Layer 7 of a small transformer language model trained on English Wikipedia (13 layers, counted from 0, width 64).
Take only the direct path to the model's output, skipping the later layers: a vector added to the residual stream pushes a token's score in proportion to its dot product with that token's output vector.

Output vectors of the tokens that the questions are about. A number n stands for (n - 500) times 0.012.
"ize": 503 448 512 462 474 404 463 512 482 660 540 455 496 464 515 626 524 417 592 453 511 499 368 482 487 466 541 439 522 501 498 471 506 542 467 569 514 438 399 516 450 502 466 507 526 509 467 564 489 509 537 432 516 483 556 491 486 460 495 508 656 538 590 523
"ception": 520 500 524 523 401 480 513 548 502 575 388 495 505 529 537 481 479 359 544 467 466 485 534 505 491 488 484 521 458 517 454 515 549 535 490 521 440 530 622 396 451 409 487 381 545 569 430 515 428 472 569 573 494 436 552 534 587 494 531 473 620 610 517 453
"ꦺ": 821 613 567 641 400 232 586 467 397 706 586 377 363 584 668 786 587 224 596 360 575 402 301 393 377 373 399 501 408 615 418 648 606 435 291 462 395 393 541 349 440 427 675 298 358 684 572 605 340 599 667 412 533 364 552 501 553 341 683 413 729 777 534 498
"old": 542 566 541 542 580 457 523 545 469 503 482 443 389 513 509 529 517 414 559 360 496 502 472 473 495 442 596 531 433 548 401 527 510 504 429 460 546 458 607 530 505 407 537 546 495 456 480 460 457 489 529 439 479 492 535 486 616 476 612 524 463 525 570 476
"burg": 596 490 537 489 464 422 536 501 522 555 492 499 442 576 495 506 512 411 581 499 532 528 517 469 337 457 430 469 488 526 489 553 419 430 465 547 566 543 471 568 504 433 529 421 468 530 505 520 502 519 648 461 446 492 445 474 549 416 603 502 500 557 531 515
"6": 893 615 618 637 393 116 621 487 355 802 614 343 318 587 724 934 594 25 603 297 575 378 263 353 315 233 374 504 304 634 394 703 656 426 239 473 355 315 534 222 423 384 841 224 368 773 601 657 235 659 722 425 575 329 545 493 588 284 797 338 931 916 555 511
".": 502 497 483 467 473 489 497 507 579 476 582 481 540 457 491 481 457 518 519 508 493 552 552 519 441 516 457 455 488 488 461 465 421 487 487 469 520 446 527 432 567 484 517 552 544 446 523 457 569 461 458 556 494 496 547 544 509 485 547 450 527 555 522 509
"ator": 491 481 558 579 530 394 538 476 450 547 523 375 524 462 518 526 578 390 502 459 512 474 488 414 558 579 467 468 465 482 516 524 436 519 539 481 484 475 510 486 457 450 570 474 488 570 527 554 477 408 549 436 602 427 530 516 553 459 529 526 544 550 490 537
",": 507 464 520 510 457 479 511 542 519 511 541 552 537 478 482 519 446 556 488 514 482 467 536 522 498 506 472 442 452 475 436 454 476 469 481 493 501 500 490 485 495 503 468 524 480 470 563 492 523 485 426 520 550 562 526 509 531 472 510 469 544 529 539 538
"E": 893 615 618 634 393 111 622 492 358 805 622 336 319 589 728 951 594 28 604 292 580 381 252 348 301 232 364 497 307 637 399 709 656 423 235 471 357 315 535 221 427 388 840 223 367 778 604 658 230 654 729 424 575 318 544 492 581 276 798 336 939 919 559 516
" Republic": 503 481 506 470 457 446 501 487 530 485 470 482 441 495 510 611 544 544 515 465 541 471 479 476 469 502 443 485 509 536 465 511 541 473 492 501 474 442 500 515 474 423 584 437 504 578 540 545 509 607 566 455 508 424 507 475 533 466 519 486 570 482 487 552
"mb": 460 483 511 538 530 499 574 502 494 630 481 479 495 519 509 516 516 421 541 502 498 506 520 473 472 394 504 528 479 616 442 525 540 546 507 548 402 434 442 482 551 495 521 494 456 491 452 451 527 562 547 527 564 427 449 560 443 420 491 516 557 529 484 430
"ight": 602 528 499 416 539 410 572 501 493 585 555 431 477 556 510 515 463 455 468 420 572 504 466 430 443 380 581 518 525 528 484 520 502 576 445 499 507 541 510 552 449 450 519 464 507 538 434 538 524 476 447 516 501 393 543 469 486 456 554 518 502 543 604 492

Each question shows what one neuron of this layer's MLP adds at an activation of 1. A number n stands for (n - 500) times 0.00095.

n132: 620 521 507 336 569 517 453 711 588 516 346 525 494 446 555 583 557 457 731 582 496 453 476 691 364 661 550 782 441 512 491 545 284 450 464 445 490 270 656 474 815 338 517 535 350 416 468 388 577 370 504 537 601 393 545 468 573 306 349 445 529 548 378 473
Which of these tokens does it push down most? "ight"

n54: 486 548 601 370 460 528 594 398 520 567 391 496 519 288 281 513 514 574 417 634 546 504 574 443 712 300 530 384 591 336 377 518 546 511 417 381 534 500 462 592 564 516 538 563 407 524 589 730 441 509 442 427 617 615 507 503 474 516 440 434 492 594 528 539
Which of these tokens does it push up most? ","

n10: 654 516 608 481 599 577 470 539 552 346 567 553 524 490 581 494 404 311 512 517 539 640 594 576 426 476 494 423 572 345 468 394 655 312 671 488 524 611 481 383 496 360 517 410 611 370 487 497 470 467 630 543 306 744 468 453 507 473 470 441 519 336 562 589
Which of these tokens does it push up most? "burg"

n300: 426 598 627 620 536 267 359 605 338 741 460 463 503 398 490 460 512 341 406 695 581 447 473 457 483 360 634 587 621 432 572 551 536 404 656 557 442 379 346 574 468 621 507 569 765 634 395 299 310 486 328 407 542 381 764 664 606 645 437 497 335 528 591 402
Which of these tokens does it push up most? "ize"

n343: 311 490 446 520 533 466 581 463 489 538 568 397 433 539 481 517 545 716 522 625 472 503 627 454 559 670 518 556 467 394 308 530 392 629 551 523 612 373 460 518 283 507 585 564 657 553 362 474 364 413 493 484 570 495 442 560 569 333 323 684 667 504 422 522
Which of these tokens does it push up most? "ator"

n177: 494 555 397 405 532 167 243 447 550 439 560 625 332 546 570 505 538 406 374 494 460 495 622 569 517 608 439 542 594 631 575 584 429 705 418 455 468 684 384 536 515 420 542 684 457 536 407 469 406 358 556 625 651 504 540 584 418 324 314 572 541 402 457 639
Which three tokens does it push up most, strongest first? "ator", "ight", "ize"

n299: 536 424 439 498 552 495 655 602 654 467 558 585 551 486 559 411 574 465 574 636 410 439 400 384 644 617 833 498 272 294 500 616 469 346 623 582 436 484 423 529 487 549 548 401 548 579 514 357 284 452 532 418 421 483 636 384 364 600 571 605 516 515 526 401
Which of these tokens does it push up most? "ator"

n164: 647 425 556 671 347 507 366 538 499 535 274 513 665 547 477 428 490 448 645 442 508 539 583 498 673 416 601 565 690 669 553 475 506 491 562 367 715 294 590 311 489 438 575 537 327 290 628 636 402 502 504 342 532 419 566 363 659 222 591 558 414 311 485 344
Which of these tokens does it push up most? "old"

n147: 428 477 408 628 568 490 698 458 530 665 414 390 419 562 420 432 447 502 540 597 436 560 421 451 273 329 493 361 559 504 350 368 561 658 583 356 523 558 373 628 473 501 587 446 458 349 694 671 500 659 389 701 596 522 548 386 509 414 468 747 631 407 345 508
Which of these tokens does it push down most? "ception"

n17: 550 512 627 514 394 530 542 467 340 481 474 472 359 396 520 462 523 604 461 538 723 591 445 812 373 271 506 393 303 471 469 634 450 273 727 471 499 550 705 646 553 458 725 526 346 305 525 523 575 517 515 350 580 569 650 640 531 538 369 603 637 350 598 439
Which of these tokens does it push up most? "old"

n23: 491 500 563 526 688 548 575 426 613 598 339 510 396 690 623 251 400 365 375 392 451 478 481 444 445 448 486 451 361 548 676 290 602 408 411 713 626 638 433 370 670 623 593 597 334 479 488 488 525 364 726 671 523 347 421 614 520 465 393 586 506 376 582 614
Which of these tokens does it push up most? "mb"

n116: 593 494 602 601 577 374 582 457 463 463 336 425 559 560 430 406 480 719 606 497 496 600 342 558 530 568 584 498 358 526 442 719 362 500 597 457 462 733 444 282 600 490 433 536 457 327 482 601 291 484 587 484 407 279 427 570 447 496 463 462 583 573 734 545
Which of these tokens does it push down most? " Republic"

n339: 527 453 441 443 557 415 508 820 286 684 390 257 671 544 434 531 440 590 397 527 632 617 618 423 647 564 290 549 457 452 485 647 435 341 238 439 515 492 769 477 376 511 588 581 582 478 602 431 560 442 517 574 447 522 385 541 498 550 540 481 506 508 422 416
Which of these tokens does it push down most? "ize"

n16: 597 515 256 731 327 532 629 365 440 444 464 280 717 524 672 508 510 542 646 551 430 399 571 407 435 370 636 365 613 443 457 477 511 603 504 539 327 308 578 399 569 376 304 528 347 416 546 547 363 516 638 557 691 862 542 623 435 492 439 607 347 627 639 432
Which of these tokens does it push up most? "ꦺ"

n63: 478 464 562 490 642 400 589 420 734 563 443 602 510 546 648 437 334 391 528 532 639 686 605 649 574 553 492 548 471 535 536 411 325 501 435 240 551 548 500 359 504 431 680 371 420 381 303 520 339 673 392 447 416 734 414 522 492 674 565 510 542 518 310 315
Which of these tokens does it push down most? "ize"

n346: 577 392 465 513 685 467 565 455 489 303 371 541 688 574 305 453 414 465 468 412 486 374 624 477 644 467 673 205 419 575 309 466 541 501 468 422 400 375 522 590 446 585 512 545 508 537 217 331 661 737 469 547 708 543 466 490 402 521 647 381 643 523 522 676
Which of these tokens does it push down most? "ꦺ"

n335: 518 612 502 522 523 558 528 671 454 538 359 293 627 500 512 381 666 249 545 468 472 582 458 643 592 440 625 574 498 489 268 629 406 341 630 473 604 540 526 522 574 584 653 424 701 528 343 435 325 311 590 340 321 726 535 337 659 530 475 438 383 568 597 493
Which of these tokens does it push up most? "old"

n190: 464 359 369 548 260 588 387 629 574 592 381 397 512 458 424 494 685 643 402 557 459 523 554 623 396 447 601 447 519 595 550 606 619 635 570 519 606 313 558 331 241 584 532 538 542 436 410 439 465 456 516 410 498 564 462 848 619 361 658 330 369 424 675 510
Which two tokens does it push up most, strongest first? "ception", "."

n237: 469 542 301 516 575 528 626 470 568 483 630 576 415 609 164 592 456 525 413 577 477 762 617 494 437 557 229 576 553 486 436 595 391 435 527 490 413 490 429 424 514 526 507 620 554 307 658 432 389 416 641 693 493 427 339 516 447 570 618 540 435 516 633 297
Which of these tokens does it push up most? "."

n213: 622 610 358 399 503 436 680 616 395 393 399 783 521 377 368 429 555 663 608 629 464 347 439 671 528 531 798 488 427 420 493 458 681 535 438 562 508 634 382 466 579 525 639 439 368 461 544 488 423 421 524 600 734 454 404 467 544 513 314 280 418 531 472 405
Which of these tokens does it push up most? ","